Layer 5 of a small transformer language model trained on English Wikipedia (9 layers, counted from 0, width 96).
A neuron's activation on a vector x is GELU(weights . x + bias), where the dot is the dot product.
The model reads these tokens: "," " f" "ear" "ing" " over" "c" "row" "d" "ing" " iss" "u" "es." " The" " comp" "lex" " is" " being" " develop" "ed"

The vector x that enters this layer's MLP at each token. A number n stands for (n - 500) times 0.011.
0 ",": 441 507 378 508 440 668 596 678 784 604 595 565 589 612 387 439 439 532 390 778 618 692 417 487 640 545 541 466 364 620 659 494 444 489 644 442 480 573 390 395 530 495 488 598 536 703 743 403 432 669 641 556 613 570 529 575 379 601 434 481 489 629 571 469 379 496 260 592 403 298 348 529 653 357 645 369 566 608 408 489 426 347 332 361 462 420 453 645 482 400 489 332 514 562 329 624
1 " f": 380 417 257 585 501 592 582 550 580 345 582 546 552 442 366 236 678 578 368 717 552 805 502 556 739 461 297 517 392 620 689 407 444 625 563 510 567 693 320 338 527 410 442 516 510 646 625 670 512 721 552 627 531 638 483 703 466 629 506 419 453 650 553 427 527 189 460 502 389 367 365 563 572 558 483 479 404 539 709 409 521 422 439 399 312 507 440 546 639 448 579 426 646 523 313 639
2 "ear": 422 457 309 513 564 776 657 429 591 507 444 341 481 535 503 453 518 507 418 774 556 628 513 429 655 380 453 462 371 628 515 425 605 329 557 728 470 688 527 417 638 353 381 503 490 594 612 742 503 710 518 517 652 596 527 611 419 581 356 425 430 648 420 280 511 521 334 609 238 388 481 658 590 686 505 533 503 587 526 603 492 371 462 459 214 562 421 584 620 447 697 337 545 489 206 662
3 "ing": 457 275 326 560 638 821 604 636 557 335 504 543 495 465 434 562 692 450 387 541 455 671 397 504 719 476 590 473 319 594 580 495 556 404 662 605 456 615 514 383 592 374 267 601 387 809 594 480 415 573 677 533 580 464 356 758 404 599 452 431 448 686 636 350 511 403 473 558 367 372 470 570 468 453 455 485 458 518 821 514 458 473 488 389 289 518 397 793 635 424 590 483 649 486 226 674
4 " over": 450 295 358 640 550 593 595 430 693 553 410 667 579 602 390 576 661 478 333 664 575 689 440 558 762 452 284 529 456 697 676 430 524 486 715 559 421 469 393 343 572 286 319 552 458 778 625 448 500 633 625 460 583 463 580 654 409 613 414 476 438 648 616 294 585 335 468 501 302 414 428 495 506 526 413 509 463 549 737 578 500 532 408 421 276 575 411 730 567 366 620 345 654 483 307 668
5 "c": 508 506 430 608 668 847 592 586 443 349 372 666 580 550 374 470 674 458 328 583 618 664 476 445 739 498 403 515 370 594 704 393 586 479 742 486 479 470 316 357 656 417 336 526 436 648 552 582 570 524 607 421 655 634 481 574 485 609 413 460 506 791 594 354 594 353 333 521 355 549 392 403 631 532 471 428 636 442 717 516 483 271 514 374 296 484 376 702 532 441 742 341 494 444 366 604
6 "row": 424 347 270 467 568 749 665 470 517 321 391 509 531 477 322 480 672 455 295 744 617 568 376 572 810 466 488 396 413 697 564 472 563 318 657 693 550 531 359 362 678 319 405 480 464 779 620 701 515 673 700 566 574 561 418 587 540 523 341 423 565 527 526 261 584 451 372 584 436 468 488 483 597 555 633 496 530 551 746 529 525 451 504 479 268 547 475 696 460 380 580 338 665 419 290 612
7 "d": 447 306 432 603 642 810 673 559 555 355 483 540 515 534 426 459 685 438 395 651 592 537 386 523 834 442 474 471 498 697 568 462 550 464 693 535 464 673 430 387 548 234 276 663 403 762 555 601 549 425 734 594 568 564 340 639 539 507 375 624 617 698 665 291 588 432 307 514 438 464 413 444 527 523 531 523 442 426 721 523 382 428 421 401 395 500 445 590 616 282 551 292 519 444 255 629
8 "ing": 455 319 288 474 459 703 625 570 594 323 574 509 544 548 402 508 621 417 431 648 574 558 401 422 653 459 651 402 457 742 681 467 577 436 595 656 460 601 390 344 592 312 341 630 337 918 611 590 504 593 601 594 658 467 322 626 515 554 382 521 474 705 632 365 544 439 549 489 368 413 395 556 439 532 588 537 313 479 836 436 374 414 528 403 336 460 383 718 584 454 672 387 580 471 292 626
9 " iss": 517 408 371 616 410 791 698 508 582 284 619 537 519 599 418 505 633 425 285 634 531 576 397 471 748 503 460 542 507 660 712 542 487 499 651 511 476 558 440 395 658 181 296 546 435 860 610 629 605 599 608 473 525 482 432 631 411 653 475 557 436 691 612 417 437 225 339 472 383 519 465 590 596 522 424 429 519 504 688 594 422 436 330 513 226 448 424 603 583 559 594 222 673 461 213 602
10 "u": 438 352 333 576 603 902 710 548 482 341 508 402 510 584 385 385 605 444 366 703 563 580 399 512 577 591 466 461 432 711 637 449 470 419 573 427 440 636 334 479 585 387 243 539 462 823 539 532 539 605 615 541 461 542 303 604 421 592 396 584 568 581 486 338 416 349 409 624 388 512 467 342 700 509 550 460 426 529 713 667 418 569 609 385 294 489 599 707 499 506 614 487 635 485 183 723
11 "es.": 466 488 426 589 658 610 577 640 673 390 526 507 474 591 374 616 555 552 366 790 526 691 495 496 700 475 451 382 510 608 593 418 456 508 518 457 430 642 386 361 522 276 311 518 587 972 511 497 515 659 619 470 558 471 326 672 491 605 403 406 566 627 560 572 473 430 455 476 444 375 349 579 663 471 472 482 421 560 583 560 389 513 362 356 402 624 397 766 466 463 580 190 625 468 240 668
12 " The": 414 492 446 403 633 675 442 637 751 480 395 477 534 636 420 557 578 414 469 643 581 640 475 553 718 572 489 579 349 760 632 495 474 539 499 477 476 685 387 386 578 400 449 494 590 731 601 547 544 588 639 667 713 553 448 738 383 561 531 432 451 715 514 567 528 272 406 477 332 316 400 459 514 426 391 456 322 395 633 465 421 445 314 407 204 556 475 775 471 483 640 394 513 337 329 668
13 " comp": 437 620 297 373 487 685 673 545 592 308 450 560 570 538 412 432 613 602 374 617 676 684 350 409 746 514 319 538 433 654 535 610 488 519 638 500 600 638 334 376 571 389 452 521 512 746 664 565 450 663 414 461 489 647 602 766 364 583 472 575 537 616 562 310 493 200 434 376 354 512 511 517 568 521 447 515 346 484 693 450 434 422 372 511 265 332 399 620 652 598 814 459 610 482 210 586
14 "lex": 470 510 352 486 495 727 679 716 551 310 509 407 458 666 455 444 533 547 371 685 772 502 350 563 555 431 313 450 404 765 451 439 562 399 585 604 561 695 430 426 473 377 316 553 447 861 616 641 474 624 669 569 693 695 285 618 356 606 521 419 543 536 550 366 515 339 415 614 382 488 534 497 667 576 506 551 305 445 739 571 290 556 422 369 243 492 478 536 386 541 545 305 676 486 352 553
15 " is": 316 585 432 504 395 629 609 578 639 453 552 474 497 454 431 546 652 601 415 562 552 541 422 574 758 574 550 477 445 700 526 438 512 710 713 343 531 624 491 411 541 461 359 536 409 881 517 555 546 645 571 606 694 490 418 784 322 510 512 479 493 615 650 332 543 453 435 625 434 358 397 486 586 480 445 484 184 425 694 474 488 560 395 404 296 577 384 836 429 440 531 215 470 525 229 573
16 " being": 357 445 347 489 503 638 525 575 633 500 493 494 468 484 503 523 642 584 460 668 533 644 418 586 712 516 575 451 444 778 499 435 564 670 581 389 440 618 442 331 488 540 394 498 391 802 560 478 689 736 551 567 642 589 452 604 279 545 568 515 480 628 763 352 572 352 322 756 415 362 413 471 523 472 454 418 342 479 656 523 557 422 440 504 352 574 385 820 381 463 450 267 533 490 236 574
17 " develop": 383 315 291 471 545 597 507 375 566 427 647 516 533 410 463 400 486 549 397 688 592 658 313 646 852 491 467 526 479 749 517 492 508 418 565 586 350 629 503 364 480 560 300 505 460 720 619 518 715 710 552 549 590 529 407 669 347 580 603 607 478 641 645 259 517 438 354 695 344 498 430 576 614 530 464 405 307 736 714 479 531 417 370 526 357 521 461 685 487 509 660 328 550 435 202 562
18 "ed": 438 352 380 545 514 733 703 496 601 383 623 567 601 453 529 435 623 530 400 765 479 634 381 610 669 427 509 520 346 730 513 542 536 406 601 605 386 629 506 312 400 560 151 561 447 807 550 515 598 574 611 618 550 513 396 554 295 624 450 564 444 710 631 418 575 558 519 587 400 450 372 497 527 456 446 423 307 557 635 605 411 560 429 400 340 479 368 786 554 486 522 422 546 460 172 618

Each question shows the input weights of one neuron of the MLP. A number n stands for (n - 500) times 0.0034.

n291 (bias 0.040): 442 528 510 603 467 532 553 373 419 412 580 396 475 500 531 539 370 377 633 408 551 386 311 386 490 701 530 560 548 411 381 336 604 457 379 434 605 615 472 363 475 470 505 562 492 404 536 410 536 507 519 475 340 599 374 401 421 465 659 519 401 540 575 456 574 526 525 657 465 427 513 515 430 502 624 500 490 523 541 480 459 417 599 409 468 505 677 531 578 485 541 481 422 544 423 562
On which three tokens does it fire most, strongest first? 10 "u", 17 " develop", 16 " being"

n320 (bias -0.131): 441 434 463 494 515 527 462 460 560 531 479 521 435 542 344 550 437 492 657 494 521 553 544 506 467 494 392 595 401 500 548 327 649 492 512 479 454 540 478 563 529 521 531 409 496 515 504 440 577 584 362 470 494 469 423 418 585 442 578 368 469 475 649 438 561 542 502 653 437 453 583 512 399 639 502 575 520 552 414 442 494 509 587 403 437 444 513 447 399 474 596 470 463 439 567 595
On which three tokens does it fire most, strongest first? 2 "ear", 16 " being", 4 " over"

n68 (bias -0.006): 550 543 373 437 483 330 495 451 516 555 549 512 484 655 461 545 367 482 560 539 449 381 507 517 407 457 542 403 534 698 383 500 566 376 579 505 388 460 623 522 509 378 505 465 455 386 536 489 595 523 431 405 521 517 409 400 444 488 498 571 505 402 535 507 462 504 403 575 373 409 585 473 505 372 402 572 470 454 564 387 681 390 407 428 484 500 465 397 322 445 571 529 470 525 498 529
On which token does it fire most, and how strongly? 17 " develop", at about 2

n296 (bias -0.104): 411 420 626 448 539 542 588 448 553 562 425 437 538 415 500 437 477 532 584 463 523 532 532 607 477 459 519 471 541 482 621 549 478 515 513 470 526 576 455 504 496 361 389 445 593 528 496 364 552 410 452 436 422 560 589 445 460 544 513 474 554 414 519 434 533 518 564 500 448 461 449 479 448 517 441 496 444 429 607 500 457 444 624 482 552 498 462 395 570 468 442 520 701 511 529 504
It fires most on token 4 " over"

n20 (bias -0.067): 428 553 431 517 548 457 546 480 593 421 413 380 548 383 617 498 359 538 577 365 598 570 554 480 450 475 450 476 446 523 467 513 445 433 402 685 601 565 417 492 463 494 388 472 439 482 538 436 450 582 409 421 519 371 386 530 440 541 583 656 521 453 496 523 450 564 485 439 487 451 588 369 431 545 541 443 563 520 460 601 593 552 481 396 570 450 409 569 461 513 450 405 475 413 528 563
It fires most on token 18 "ed"

n27 (bias -0.058): 469 697 685 452 624 491 548 465 518 523 562 456 555 448 502 450 500 408 503 494 595 634 451 639 481 610 439 591 609 465 550 493 553 388 539 583 357 574 507 456 533 569 378 592 524 517 495 444 505 465 541 400 382 349 385 493 519 533 458 312 546 453 602 454 479 602 600 488 374 519 464 551 390 460 538 438 433 493 435 591 375 537 404 416 551 561 419 413 404 481 526 477 535 400 661 529
On which token does it fire most, and how strongly? 11 "es.", at about 3.1

n346 (bias -0.181): 656 672 441 528 463 484 506 535 502 622 403 542 521 517 579 521 483 560 502 496 607 488 564 500 521 675 430 402 585 576 394 455 494 615 508 386 472 549 477 536 570 583 536 555 529 498 542 455 513 470 537 592 588 562 502 508 494 547 551 464 576 348 508 488 528 571 581 537 427 466 538 488 530 467 516 707 536 428 483 541 470 433 527 677 468 468 484 572 528 604 504 453 474 550 473 406
On which token does it fire most, and how strongly? 15 " is", at about 2.3

n338 (bias -0.177): 480 531 405 502 469 534 332 518 509 446 645 526 496 495 509 464 463 422 628 426 493 500 464 461 466 554 563 461 556 452 458 423 502 474 519 615 548 525 672 427 543 522 436 520 403 453 438 555 456 565 491 465 390 489 522 582 464 411 302 498 475 439 473 514 523 441 526 645 433 458 491 474 533 437 513 493 470 524 512 459 456 506 522 524 558 441 529 500 436 441 445 516 445 473 442 466
On which token does it fire most, and how strongly? 3 "ing", at about 0.52

n339 (bias 0.037): 526 608 441 563 575 590 627 481 437 456 591 472 545 661 491 521 498 619 575 423 450 413 467 356 492 394 544 545 578 641 484 581 440 508 384 496 612 525 583 490 470 498 543 607 515 446 492 502 511 550 557 543 443 606 489 425 454 525 515 586 622 586 506 546 435 547 530 358 517 597 545 554 496 538 527 482 698 615 450 494 508 376 574 490 368 474 530 452 590 552 504 556 527 527 515 487
On which three tokens does it fire most, strongest first? 13 " comp", 9 " iss", 2 "ear"

n65 (bias -0.085): 487 616 533 510 583 538 513 528 553 467 536 461 523 472 579 568 523 500 475 494 485 335 535 474 538 512 570 511 449 673 674 522 494 600 610 491 558 495 478 588 589 628 508 529 524 354 494 500 440 521 411 543 511 469 529 600 571 534 621 471 603 633 504 517 453 598 496 470 641 494 620 583 426 555 445 416 395 448 421 479 556 626 443 476 550 581 460 381 506 487 545 490 597 448 555 500
Its two highest activations, in order, are on tokens 15 " is", 12 " The"

n77 (bias -0.016): 452 494 529 417 415 508 610 464 580 382 448 637 618 546 531 442 676 504 521 395 529 457 619 484 480 402 502 451 525 528 550 525 580 479 598 518 479 410 622 551 378 465 482 446 488 540 415 412 456 453 523 437 520 456 464 504 445 418 410 451 459 446 484 600 427 429 556 576 518 502 427 477 421 482 470 434 572 492 427 583 623 513 510 450 537 452 524 547 417 424 435 544 449 477 420 589
It fires most on token 18 "ed"

n49 (bias -0.121): 412 582 525 513 507 427 359 460 438 591 498 447 547 439 498 633 527 415 483 526 586 493 568 443 306 580 429 434 390 555 622 491 511 552 448 426 434 428 433 438 536 416 450 540 471 469 626 513 575 476 464 462 482 453 558 396 458 565 443 563 424 342 386 474 470 330 527 572 520 555 491 507 383 427 444 472 526 433 406 445 739 530 624 461 402 506 534 486 540 521 574 491 607 528 487 475
It fires most on token 4 " over"

n76 (bias -0.110): 529 567 449 366 514 453 510 575 498 367 450 478 436 488 507 453 424 537 411 467 470 318 522 486 502 602 531 393 527 488 473 425 495 393 432 633 542 409 595 554 524 481 459 423 440 474 468 453 443 546 329 488 488 401 488 520 386 458 491 553 562 465 521 299 286 534 533 554 391 450 567 475 509 512 495 443 539 660 610 516 456 392 397 466 647 710 512 448 544 556 539 446 336 456 441 532
On which token does it fire most, and how strongly? 17 " develop", at about 3.1

n155 (bias -0.145): 514 586 442 421 637 479 502 451 623 535 458 443 481 484 362 515 414 502 610 452 300 422 546 483 519 414 437 415 410 515 464 404 363 374 453 642 416 580 637 527 558 611 493 616 509 436 527 471 478 523 583 613 549 520 451 478 616 390 514 468 423 423 420 399 572 489 636 446 542 467 360 325 414 509 453 410 484 426 566 604 475 354 577 525 434 565 547 494 454 500 416 504 534 594 512 454
Its two highest activations, in order, are on tokens 2 "ear", 12 " The"

n224 (bias -0.105): 596 531 451 352 442 574 390 445 438 506 508 506 534 530 470 519 476 563 606 574 465 645 437 568 517 472 631 537 430 556 453 629 463 577 469 607 512 516 465 528 464 580 519 628 533 565 428 455 500 572 466 423 475 351 513 454 541 481 494 507 541 534 471 541 529 527 561 511 460 587 450 465 561 504 638 517 513 504 523 511 563 581 536 438 465 518 428 458 431 428 370 457 444 593 527 518
On which token does it fire most, and how strongly? 18 "ed", at about 1.5

n258 (bias -0.215): 472 399 442 610 505 404 521 482 563 575 406 469 513 503 574 623 505 294 563 401 350 530 585 629 464 419 421 485 451 559 615 447 605 414 546 492 602 560 413 403 477 418 517 533 382 568 446 296 495 468 286 541 401 457 538 439 568 523 510 545 515 541 584 385 473 436 559 508 485 433 381 411 338 518 465 507 393 694 433 503 667 375 626 488 609 505 589 484 533 529 512 519 485 480 581 674
Its two highest activations, in order, are on tokens 4 " over", 8 "ing"

n38 (bias -0.162): 442 453 486 418 484 509 432 428 507 607 498 583 484 484 356 511 559 320 386 601 630 394 502 432 597 509 574 460 522 468 425 564 482 335 431 559 569 396 557 484 546 508 425 535 364 449 460 485 352 477 374 624 629 471 502 328 624 569 495 457 509 385 500 414 382 531 568 474 416 505 446 403 484 525 422 397 421 479 443 422 455 384 521 513 507 485 528 364 402 417 519 571 505 400 500 498
It fires most on token 6 "row"

n326 (bias -0.063): 472 460 415 413 395 447 434 478 590 521 494 542 498 543 474 410 480 429 542 547 533 402 465 546 455 483 404 456 455 438 551 407 531 504 301 550 620 435 425 579 384 554 452 543 417 565 521 494 473 425 421 569 490 350 599 575 442 465 498 489 370 557 463 462 479 355 502 427 476 462 488 399 430 436 535 447 533 488 530 512 456 461 494 472 446 581 482 428 481 619 509 509 402 492 563 486
On which token does it fire most, and how strongly? 12 " The", at about 1.7

n369 (bias -0.083): 482 527 414 426 461 471 516 532 498 531 455 507 486 335 479 484 444 469 430 550 673 502 488 498 356 374 374 441 593 541 470 416 394 576 409 583 538 488 379 742 487 473 504 558 429 568 500 554 371 463 483 468 565 392 536 506 373 491 425 557 476 509 408 462 459 535 389 534 443 576 450 544 474 496 608 487 381 650 512 391 632 354 431 480 480 597 505 381 487 616 504 498 452 438 585 437
It fires most on token 14 "lex"

n43 (bias -0.087): 479 443 657 480 463 454 375 553 513 671 264 441 458 396 481 458 460 435 366 436 673 446 481 538 507 538 442 432 444 507 343 383 443 422 467 452 321 435 354 527 479 496 462 516 472 496 531 460 515 425 524 535 484 420 344 429 539 463 459 477 480 438 368 441 411 462 498 507 565 330 528 565 473 371 532 411 489 617 508 521 597 452 413 489 414 451 600 435 436 452 545 553 539 418 479 514
On which three tokens does it fire most, strongest first? 12 " The", 0 ",", 6 "row"

n18 (bias -0.095): 663 511 672 446 414 494 529 422 479 418 496 542 609 480 400 460 464 583 472 610 549 451 473 458 428 479 524 467 510 555 560 536 494 483 508 408 512 654 473 462 446 542 589 565 573 546 477 411 350 477 354 333 545 628 483 484 470 619 551 528 566 582 618 451 559 389 401 513 618 478 546 426 483 446 552 410 613 565 486 502 489 443 550 531 517 485 629 477 635 538 394 515 413 481 493 570
On which token does it fire most, and how strongly? 0 ",", at about 4

n359 (bias -0.121): 515 474 524 433 542 435 518 600 521 468 502 544 528 452 468 443 605 521 388 596 438 458 423 438 496 353 519 419 450 461 525 370 583 439 475 522 406 565 538 620 452 468 665 614 601 576 443 459 455 640 579 507 526 534 491 500 556 459 585 477 622 517 433 555 473 515 579 504 609 440 513 508 559 476 392 611 521 540 551 568 513 534 504 452 581 560 739 344 579 558 406 488 549 581 506 498
On which token does it fire most, and how strongly? 11 "es.", at about 2

n67 (bias -0.082): 551 484 480 550 546 426 471 541 460 485 384 547 535 410 525 550 506 528 533 415 367 489 475 666 465 612 463 478 443 565 521 363 376 643 425 457 484 465 390 510 435 474 491 463 454 304 540 477 534 379 363 522 448 518 506 516 545 446 601 468 422 487 434 532 681 458 360 548 524 493 438 581 468 498 517 519 398 520 540 571 470 518 532 359 560 525 443 448 442 379 506 523 451 545 330 514
Its two highest activations, in order, are on tokens 1 " f", 16 " being"

n349 (bias 0.004): 517 569 544 451 396 421 467 541 561 500 685 513 553 502 483 586 521 630 456 404 516 406 427 463 463 567 531 494 540 570 535 481 500 597 510 586 550 564 614 486 428 524 508 606 485 423 582 545 414 548 498 556 555 539 390 357 498 553 504 420 574 433 535 560 399 500 446 553 502 475 650 416 488 455 476 536 362 555 605 532 524 551 449 526 548 461 666 451 464 420 460 531 580 496 396 445
Its two highest activations, in order, are on tokens 14 "lex", 15 " is"

n25 (bias -0.165): 458 600 488 442 484 461 583 407 531 507 556 421 425 481 452 440 470 439 335 595 592 516 571 536 451 432 414 453 496 404 446 546 575 516 352 478 581 440 425 344 502 619 593 500 366 521 541 569 456 493 471 328 505 681 398 368 514 591 429 536 507 310 439 491 455 513 484 530 624 391 465 375 464 576 556 455 634 442 347 571 607 517 537 513 518 462 577 590 491 500 384 493 557 427 463 445
It fires most on token 6 "row"